Layer 13 of a small transformer language model trained on English Wikipedia (16 layers, counted from 0, width 128).
A neuron adds its activation times its output weights to the MLP's output. To switch it off is to set its activation to zero at one token and run the rest of the model.

Output weights of the MLP neurons that the questions are about. A number n stands for (n - 128) times 0.0047.
n25: 138, 109, 113, 106, 164, 102, 76, 111, 159, 139, 95, 142, 88, 137, 109, 117, 135, 111, 125, 94, 130, 164, 113, 124, 93, 157, 127, 129, 62, 149, 163, 105, 125, 150, 126, 101, 99, 115, 131, 135, 150, 106, 182, 78, 92, 158, 118, 94, 133, 97, 135, 123, 194, 129, 148, 108, 167, 116, 164, 123, 153, 137, 126, 119, 148, 114, 154, 107, 173, 125, 143, 106, 140, 157, 152, 110, 139, 128, 148, 119, 172, 133, 98, 113, 127, 156, 123, 119, 170, 151, 111, 139, 123, 147, 127, 150, 103, 122, 96, 94, 166, 162, 87, 148, 115, 140, 153, 131, 138, 111, 119, 162, 132, 138, 169, 121, 99, 131, 125, 115, 113, 133, 103, 152, 116, 142, 163, 136
n44: 88, 151, 185, 137, 114, 111, 105, 163, 90, 140, 139, 129, 127, 184, 103, 177, 153, 155, 74, 145, 159, 128, 121, 134, 97, 148, 106, 143, 151, 132, 114, 145, 100, 117, 132, 107, 143, 140, 154, 123, 165, 130, 89, 119, 141, 175, 144, 109, 133, 122, 105, 108, 107, 112, 122, 159, 133, 126, 106, 115, 154, 108, 141, 198, 84, 145, 120, 90, 100, 142, 136, 169, 147, 143, 107, 164, 66, 113, 110, 101, 163, 118, 99, 75, 101, 118, 191, 130, 151, 169, 141, 147, 152, 145, 109, 158, 124, 143, 110, 97, 99, 145, 118, 137, 115, 100, 85, 126, 97, 86, 113, 136, 120, 157, 129, 142, 165, 105, 122, 140, 128, 112, 164, 162, 107, 161, 109, 165
n113: 232, 92, 82, 80, 156, 123, 154, 123, 147, 109, 82, 146, 181, 154, 140, 116, 104, 125, 92, 152, 125, 113, 133, 182, 162, 128, 144, 125, 111, 167, 140, 108, 96, 97, 145, 157, 139, 119, 130, 98, 166, 147, 136, 105, 132, 118, 131, 179, 144, 137, 156, 88, 173, 151, 136, 118, 135, 92, 119, 146, 124, 163, 142, 121, 144, 146, 142, 83, 108, 151, 127, 121, 82, 123, 148, 140, 135, 188, 100, 123, 164, 74, 172, 133, 100, 145, 91, 111, 99, 99, 110, 122, 185, 88, 173, 127, 140, 122, 101, 168, 162, 116, 67, 137, 139, 125, 142, 96, 118, 140, 83, 101, 121, 200, 147, 98, 131, 147, 153, 173, 114, 194, 96, 116, 129, 138, 94, 136
n126: 29, 137, 145, 119, 143, 160, 153, 119, 120, 73, 124, 144, 147, 125, 110, 116, 95, 84, 136, 145, 131, 119, 83, 91, 104, 137, 154, 117, 147, 114, 116, 133, 130, 146, 124, 124, 109, 114, 124, 137, 127, 123, 158, 98, 121, 148, 133, 135, 169, 127, 147, 132, 156, 139, 143, 112, 72, 104, 70, 144, 130, 126, 107, 101, 82, 115, 112, 75, 112, 152, 156, 153, 135, 125, 120, 141, 160, 117, 133, 84, 96, 94, 147, 144, 111, 131, 90, 119, 112, 141, 102, 116, 94, 122, 75, 144, 89, 134, 129, 84, 163, 125, 140, 133, 123, 138, 97, 144, 194, 115, 114, 129, 75, 117, 136, 135, 84, 139, 121, 132, 128, 159, 169, 142, 89, 160, 134, 147
n138: 126, 187, 99, 180, 141, 134, 119, 147, 51, 108, 78, 110, 121, 106, 149, 111, 108, 158, 121, 126, 105, 127, 96, 163, 94, 172, 121, 150, 170, 188, 144, 122, 146, 164, 94, 142, 149, 157, 132, 121, 127, 162, 109, 92, 136, 125, 118, 149, 138, 95, 102, 133, 156, 158, 98, 131, 120, 113, 111, 130, 113, 144, 90, 172, 132, 125, 136, 69, 177, 139, 128, 87, 97, 169, 105, 176, 133, 141, 141, 120, 86, 98, 130, 141, 58, 173, 93, 115, 116, 122, 96, 178, 136, 118, 115, 96, 130, 121, 123, 115, 55, 172, 98, 95, 91, 107, 146, 135, 134, 58, 144, 93, 126, 152, 131, 131, 145, 112, 126, 132, 163, 129, 89, 160, 105, 137, 171, 130
n332: 163, 161, 127, 119, 178, 158, 92, 120, 114, 83, 167, 116, 153, 113, 157, 181, 100, 119, 153, 121, 157, 129, 162, 97, 116, 121, 117, 196, 140, 75, 109, 139, 145, 57, 175, 159, 179, 138, 116, 130, 124, 142, 113, 136, 137, 149, 97, 162, 181, 111, 160, 110, 125, 138, 157, 66, 122, 99, 64, 179, 135, 173, 169, 104, 80, 114, 105, 95, 119, 99, 125, 143, 99, 101, 89, 162, 96, 152, 163, 121, 166, 101, 119, 122, 116, 158, 93, 110, 93, 95, 138, 124, 127, 137, 122, 160, 99, 113, 126, 123, 151, 129, 99, 148, 159, 114, 103, 119, 114, 96, 119, 94, 116, 94, 80, 94, 142, 135, 143, 68, 183, 129, 86, 80, 124, 93, 158, 158
n370: 114, 99, 174, 147, 173, 122, 133, 155, 125, 97, 150, 132, 138, 125, 163, 87, 92, 142, 157, 157, 126, 166, 139, 137, 120, 92, 101, 150, 142, 150, 101, 104, 137, 93, 161, 82, 144, 142, 113, 139, 91, 163, 111, 121, 98, 155, 99, 118, 114, 171, 156, 114, 139, 115, 176, 137, 139, 86, 163, 137, 127, 136, 108, 79, 101, 132, 161, 162, 152, 92, 130, 86, 89, 162, 155, 143, 143, 128, 123, 113, 88, 123, 154, 126, 113, 171, 111, 114, 135, 153, 152, 104, 139, 132, 135, 45, 143, 129, 165, 87, 166, 105, 123, 108, 121, 168, 134, 93, 130, 132, 135, 151, 178, 128, 122, 121, 113, 131, 133, 118, 115, 162, 95, 114, 137, 116, 153, 92
n404: 116, 87, 118, 122, 108, 147, 134, 96, 60, 121, 139, 130, 141, 134, 99, 145, 124, 171, 66, 147, 165, 104, 122, 143, 107, 158, 56, 94, 108, 152, 148, 91, 91, 58, 171, 111, 128, 150, 140, 146, 95, 141, 170, 144, 160, 134, 126, 115, 97, 129, 140, 120, 89, 130, 141, 112, 125, 115, 108, 110, 128, 102, 114, 142, 119, 131, 82, 107, 134, 170, 135, 133, 133, 119, 112, 186, 171, 134, 155, 98, 130, 114, 147, 116, 116, 140, 157, 114, 133, 129, 147, 132, 164, 126, 160, 157, 124, 167, 122, 116, 127, 117, 92, 90, 110, 146, 121, 128, 119, 157, 184, 128, 156, 110, 129, 158, 148, 105, 129, 130, 177, 104, 133, 177, 129, 127, 95, 139
n438: 135, 124, 107, 161, 154, 184, 108, 107, 148, 134, 101, 110, 113, 145, 166, 130, 128, 156, 134, 144, 144, 126, 156, 83, 113, 131, 142, 114, 126, 125, 116, 96, 148, 142, 112, 94, 124, 179, 133, 108, 145, 200, 88, 66, 140, 149, 164, 121, 94, 122, 126, 146, 125, 73, 129, 141, 112, 146, 118, 145, 148, 143, 110, 106, 104, 110, 78, 144, 108, 157, 112, 102, 181, 87, 113, 109, 117, 99, 148, 99, 146, 124, 160, 155, 131, 125, 126, 83, 107, 87, 127, 123, 121, 77, 134, 78, 143, 142, 144, 151, 123, 129, 121, 141, 101, 130, 122, 119, 181, 150, 153, 132, 128, 114, 103, 153, 116, 137, 130, 109, 107, 138, 205, 152, 103, 81, 90, 154
n629: 115, 111, 134, 145, 125, 123, 124, 104, 123, 132, 164, 171, 110, 142, 108, 126, 161, 113, 87, 144, 97, 136, 78, 131, 88, 128, 139, 140, 98, 99, 146, 92, 107, 110, 156, 143, 142, 108, 133, 186, 140, 120, 129, 120, 82, 108, 166, 73, 159, 126, 83, 94, 156, 118, 80, 100, 79, 155, 106, 88, 139, 170, 116, 130, 94, 94, 144, 120, 78, 115, 113, 150, 160, 178, 112, 184, 114, 115, 96, 129, 104, 166, 105, 118, 248, 86, 132, 172, 96, 162, 117, 93, 164, 149, 149, 139, 104, 109, 168, 152, 163, 127, 130, 154, 138, 122, 115, 119, 126, 97, 140, 91, 105, 136, 108, 149, 110, 133, 114, 137, 156, 144, 141, 143, 157, 149, 126, 147
n755: 88, 119, 184, 123, 131, 118, 169, 150, 82, 135, 131, 121, 156, 135, 134, 145, 163, 130, 119, 147, 122, 139, 102, 111, 169, 100, 144, 162, 158, 145, 162, 135, 124, 126, 132, 133, 188, 132, 141, 113, 124, 106, 107, 132, 139, 111, 130, 94, 102, 132, 134, 129, 118, 127, 99, 129, 178, 167, 151, 127, 118, 76, 122, 110, 117, 107, 112, 169, 146, 118, 134, 140, 64, 140, 65, 103, 122, 83, 161, 111, 135, 87, 144, 150, 129, 122, 117, 101, 131, 114, 157, 90, 137, 86, 129, 112, 156, 153, 118, 129, 167, 157, 116, 155, 174, 102, 99, 154, 124, 103, 142, 90, 146, 134, 119, 137, 120, 135, 184, 130, 127, 113, 160, 131, 127, 143, 169, 116

Each question names a token from some text and the token that comes next. It shows the activations a of the neurons there, in the order above. A number n stands for (n - 128) times 0.043.

Then comes g, the gradient of the next token's log-probability with respect to the MLP's output, scaled to length 1. A neuron's effect is roughly proportional to its activation times (output weights . g). A number n stands for (n - 128) times 0.0031.

"p", then "osed"
a: 128, 128, 128, 128, 128, 128, 127, 213, 125, 131, 125
g: 129, 131, 177, 132, 122, 158, 141, 153, 153, 81, 165, 162, 98, 147, 121, 119, 88, 129, 107, 114, 110, 133, 119, 174, 112, 128, 99, 77, 102, 141, 127, 135, 143, 111, 157, 164, 146, 133, 111, 147, 149, 127, 144, 177, 105, 175, 125, 113, 131, 168, 148, 82, 181, 137, 138, 133, 95, 99, 128, 116, 161, 167, 65, 144, 68, 168, 98, 130, 74, 106, 104, 126, 112, 115, 111, 131, 137, 112, 134, 125, 118, 122, 107, 152, 135, 104, 143, 142, 139, 183, 171, 205, 121, 215, 118, 133, 98, 143, 76, 95, 139, 163, 135, 114, 131, 114, 132, 124, 131, 122, 132, 148, 141, 92, 157, 147, 120, 139, 143, 123, 68, 102, 154, 172, 188, 174, 85, 94
Which neuron, switched off, lowers the next token's probability most? n404

" She", then "a"
a: 132, 181, 177, 125, 138, 128, 128, 128, 128, 126, 127
g: 118, 101, 124, 116, 119, 122, 97, 128, 91, 105, 142, 80, 145, 80, 162, 110, 96, 130, 119, 104, 134, 183, 136, 166, 114, 61, 157, 153, 128, 98, 152, 124, 104, 123, 168, 125, 126, 115, 130, 125, 132, 77, 111, 93, 145, 69, 125, 119, 184, 110, 101, 166, 106, 165, 148, 148, 80, 124, 157, 101, 96, 121, 159, 149, 110, 143, 130, 157, 93, 178, 163, 138, 81, 120, 134, 121, 174, 125, 132, 156, 136, 123, 163, 162, 139, 156, 130, 86, 142, 137, 155, 143, 132, 84, 133, 129, 205, 72, 126, 125, 173, 160, 114, 103, 105, 137, 114, 133, 138, 125, 115, 150, 171, 170, 134, 217, 127, 155, 149, 98, 118, 154, 160, 144, 104, 137, 79, 168
Which neuron, switched off, lowers the next token's probability most? n113

"o", then "er"
a: 124, 125, 127, 127, 184, 128, 128, 124, 128, 127, 128
g: 121, 202, 116, 133, 107, 108, 116, 124, 119, 128, 127, 84, 148, 132, 120, 52, 163, 129, 135, 161, 124, 175, 131, 126, 124, 186, 112, 141, 157, 94, 113, 67, 201, 110, 150, 129, 140, 48, 134, 143, 112, 166, 117, 138, 128, 123, 154, 108, 126, 168, 142, 144, 114, 142, 99, 114, 165, 156, 118, 147, 85, 94, 115, 184, 141, 123, 128, 181, 130, 155, 126, 119, 146, 159, 129, 114, 175, 133, 99, 135, 85, 117, 78, 172, 140, 104, 133, 137, 152, 101, 97, 83, 110, 170, 78, 101, 158, 119, 135, 122, 97, 197, 146, 139, 120, 148, 158, 138, 109, 87, 104, 126, 135, 116, 113, 122, 115, 126, 100, 144, 147, 120, 103, 78, 191, 123, 105, 121
Which neuron, switched off, lowers the next token's probability most? n138

"er", then "'s"
a: 128, 128, 127, 139, 125, 127, 161, 128, 124, 127, 124
g: 138, 172, 114, 147, 118, 144, 132, 128, 114, 130, 192, 126, 153, 163, 107, 130, 134, 158, 133, 119, 115, 136, 68, 100, 108, 75, 144, 181, 196, 113, 119, 155, 140, 154, 166, 110, 136, 156, 69, 93, 121, 83, 126, 100, 104, 130, 107, 123, 172, 134, 130, 112, 138, 132, 123, 98, 99, 183, 111, 153, 120, 145, 81, 101, 77, 121, 138, 52, 97, 153, 174, 133, 179, 130, 105, 85, 181, 131, 143, 165, 100, 144, 56, 158, 135, 114, 142, 95, 98, 128, 108, 133, 126, 136, 96, 119, 96, 107, 167, 114, 113, 129, 83, 130, 95, 118, 162, 114, 192, 147, 135, 128, 107, 175, 128, 161, 90, 125, 125, 100, 126, 126, 125, 110, 115, 132, 169, 132
Which neuron, switched off, lowers the next token's probability most? n126

"i", then " T"
a: 128, 128, 131, 155, 145, 124, 140, 128, 128, 127, 126
g: 140, 97, 120, 149, 93, 84, 152, 158, 112, 113, 142, 122, 117, 90, 166, 147, 172, 143, 138, 163, 168, 119, 93, 166, 95, 139, 91, 126, 81, 164, 169, 101, 186, 145, 163, 82, 101, 109, 108, 140, 118, 169, 158, 180, 105, 133, 149, 119, 79, 153, 84, 92, 116, 128, 150, 116, 130, 99, 145, 176, 168, 131, 122, 138, 147, 113, 199, 178, 147, 107, 87, 109, 90, 123, 140, 111, 145, 164, 128, 174, 137, 106, 112, 124, 126, 142, 81, 144, 179, 139, 166, 170, 125, 108, 76, 112, 151, 135, 147, 78, 122, 127, 101, 110, 91, 134, 88, 128, 173, 137, 148, 133, 140, 107, 156, 124, 151, 133, 81, 153, 101, 75, 102, 104, 152, 123, 102, 136
Which neuron, switched off, lowers the next token's probability most? n370

" of", then " Z"
a: 127, 128, 128, 192, 128, 128, 210, 128, 176, 128, 128
g: 110, 124, 192, 151, 151, 121, 130, 144, 135, 148, 133, 116, 148, 102, 134, 178, 147, 96, 112, 79, 121, 126, 113, 124, 119, 90, 155, 113, 121, 67, 167, 138, 157, 173, 91, 149, 193, 157, 142, 149, 78, 127, 98, 96, 128, 85, 145, 126, 95, 116, 130, 146, 98, 127, 83, 122, 102, 131, 168, 170, 75, 105, 133, 161, 108, 125, 146, 176, 111, 153, 158, 95, 151, 123, 134, 64, 127, 147, 159, 201, 115, 113, 164, 129, 139, 142, 112, 103, 145, 117, 127, 119, 122, 135, 186, 112, 106, 105, 121, 119, 124, 114, 140, 154, 77, 153, 82, 109, 119, 105, 163, 172, 116, 123, 114, 74, 170, 106, 144, 156, 171, 97, 107, 175, 167, 169, 152, 128
Which neuron, switched off, raises the next token's probability most? n126

" of", then " the"
a: 126, 126, 127, 159, 128, 128, 144, 128, 127, 128, 128
g: 116, 136, 82, 118, 141, 158, 102, 151, 97, 116, 141, 107, 107, 120, 125, 171, 76, 114, 100, 103, 107, 129, 59, 180, 133, 132, 114, 110, 114, 104, 100, 131, 113, 169, 131, 159, 100, 132, 133, 143, 128, 127, 150, 126, 123, 120, 69, 161, 165, 131, 189, 155, 146, 142, 114, 154, 95, 130, 76, 106, 90, 156, 128, 117, 131, 120, 142, 98, 132, 131, 123, 130, 135, 114, 154, 148, 136, 101, 118, 125, 112, 88, 61, 93, 126, 93, 148, 134, 74, 129, 134, 107, 166, 145, 65, 123, 110, 119, 134, 139, 133, 117, 61, 136, 194, 119, 193, 188, 121, 66, 127, 96, 126, 107, 103, 112, 72, 150, 159, 125, 184, 136, 154, 138, 75, 119, 100, 126
Which neuron, switched off, raises the next token's probability most? n370

" F", then "o"
a: 125, 128, 128, 125, 168, 127, 128, 124, 125, 127, 127
g: 137, 82, 172, 78, 144, 139, 167, 114, 99, 129, 123, 133, 152, 101, 153, 136, 143, 136, 176, 115, 161, 151, 67, 138, 131, 141, 140, 180, 131, 140, 158, 118, 94, 138, 114, 80, 150, 164, 119, 185, 105, 138, 131, 48, 132, 87, 124, 198, 89, 136, 132, 140, 105, 130, 139, 139, 105, 141, 103, 98, 113, 137, 109, 133, 141, 108, 107, 127, 144, 134, 130, 150, 122, 153, 156, 88, 105, 129, 123, 116, 135, 101, 204, 120, 103, 171, 157, 152, 88, 132, 105, 134, 144, 82, 99, 70, 129, 148, 131, 166, 102, 126, 133, 138, 116, 142, 61, 98, 139, 106, 122, 155, 134, 134, 175, 116, 116, 127, 144, 192, 95, 154, 160, 143, 208, 141, 90, 131
Which neuron, switched off, lowers the next token's probability most? n138

".", then " District"
a: 125, 128, 179, 128, 128, 126, 126, 128, 128, 178, 127
g: 126, 133, 152, 130, 158, 109, 118, 130, 118, 168, 153, 174, 140, 165, 143, 100, 131, 113, 142, 160, 116, 151, 96, 133, 125, 95, 105, 127, 167, 143, 107, 117, 112, 140, 101, 116, 136, 79, 104, 146, 86, 104, 63, 151, 118, 172, 105, 105, 136, 175, 164, 129, 104, 108, 110, 137, 72, 118, 123, 144, 161, 157, 111, 151, 150, 118, 100, 145, 119, 135, 74, 144, 137, 87, 104, 125, 118, 97, 113, 198, 115, 145, 61, 149, 169, 104, 186, 200, 150, 147, 58, 134, 130, 121, 175, 149, 114, 133, 117, 172, 163, 107, 140, 120, 141, 92, 123, 106, 93, 97, 164, 93, 113, 112, 96, 126, 167, 101, 154, 131, 94, 132, 130, 150, 63, 79, 130, 139
Which neuron, switched off, raises the next token's probability most? n113

"o", then ","
a: 127, 128, 136, 128, 124, 127, 127, 128, 128, 187, 142
g: 140, 169, 92, 126, 153, 102, 143, 141, 76, 161, 144, 119, 99, 136, 173, 106, 85, 153, 160, 148, 70, 133, 105, 157, 126, 179, 116, 116, 145, 118, 92, 92, 102, 144, 75, 141, 100, 158, 178, 201, 91, 128, 148, 117, 128, 149, 123, 133, 156, 95, 139, 96, 88, 189, 97, 132, 101, 118, 143, 105, 149, 188, 142, 130, 94, 139, 104, 157, 111, 155, 198, 127, 147, 158, 115, 113, 107, 135, 86, 103, 152, 117, 112, 128, 168, 131, 147, 161, 105, 118, 124, 110, 137, 151, 182, 132, 183, 154, 163, 127, 135, 118, 80, 129, 148, 124, 112, 147, 112, 65, 123, 108, 141, 120, 150, 85, 116, 151, 68, 162, 85, 146, 105, 122, 142, 155, 123, 127
Which neuron, switched off, lowers the next token's probability most? n629

"ol", then " by"
a: 126, 128, 128, 128, 128, 128, 234, 128, 127, 124, 131
g: 120, 72, 135, 67, 137, 166, 118, 143, 127, 109, 103, 143, 95, 126, 148, 123, 167, 169, 113, 102, 113, 142, 127, 131, 129, 129, 125, 63, 161, 121, 99, 156, 112, 158, 160, 116, 167, 113, 167, 173, 78, 166, 91, 102, 63, 103, 143, 142, 89, 114, 133, 139, 120, 130, 119, 139, 172, 138, 116, 123, 109, 122, 106, 165, 129, 126, 133, 161, 110, 116, 82, 127, 139, 135, 182, 100, 147, 164, 133, 130, 104, 110, 165, 116, 162, 57, 148, 141, 127, 100, 141, 147, 125, 87, 112, 146, 107, 145, 139, 64, 165, 204, 97, 95, 117, 136, 186, 142, 144, 105, 115, 156, 156, 109, 132, 115, 117, 182, 148, 84, 134, 137, 127, 53, 152, 97, 134, 133
Which neuron, switched off, lowers the next token's probability most? n370

"on", then "ies"
a: 128, 128, 125, 146, 128, 125, 126, 128, 150, 227, 128
g: 130, 101, 116, 94, 141, 118, 151, 167, 119, 137, 68, 110, 132, 163, 107, 121, 119, 160, 115, 97, 160, 122, 123, 86, 78, 141, 119, 102, 133, 134, 118, 77, 163, 135, 164, 185, 43, 121, 144, 125, 145, 142, 118, 77, 114, 129, 119, 98, 168, 142, 145, 121, 155, 144, 36, 128, 160, 132, 124, 86, 122, 108, 64, 197, 150, 153, 152, 159, 128, 125, 150, 145, 81, 87, 114, 153, 149, 169, 107, 118, 123, 110, 149, 111, 123, 144, 209, 113, 162, 97, 111, 122, 86, 131, 143, 119, 144, 154, 106, 110, 107, 140, 127, 132, 142, 172, 113, 200, 122, 102, 160, 109, 122, 111, 131, 109, 140, 77, 111, 127, 155, 120, 116, 157, 142, 127, 137, 128
Which neuron, switched off, raises the next token's probability most? n629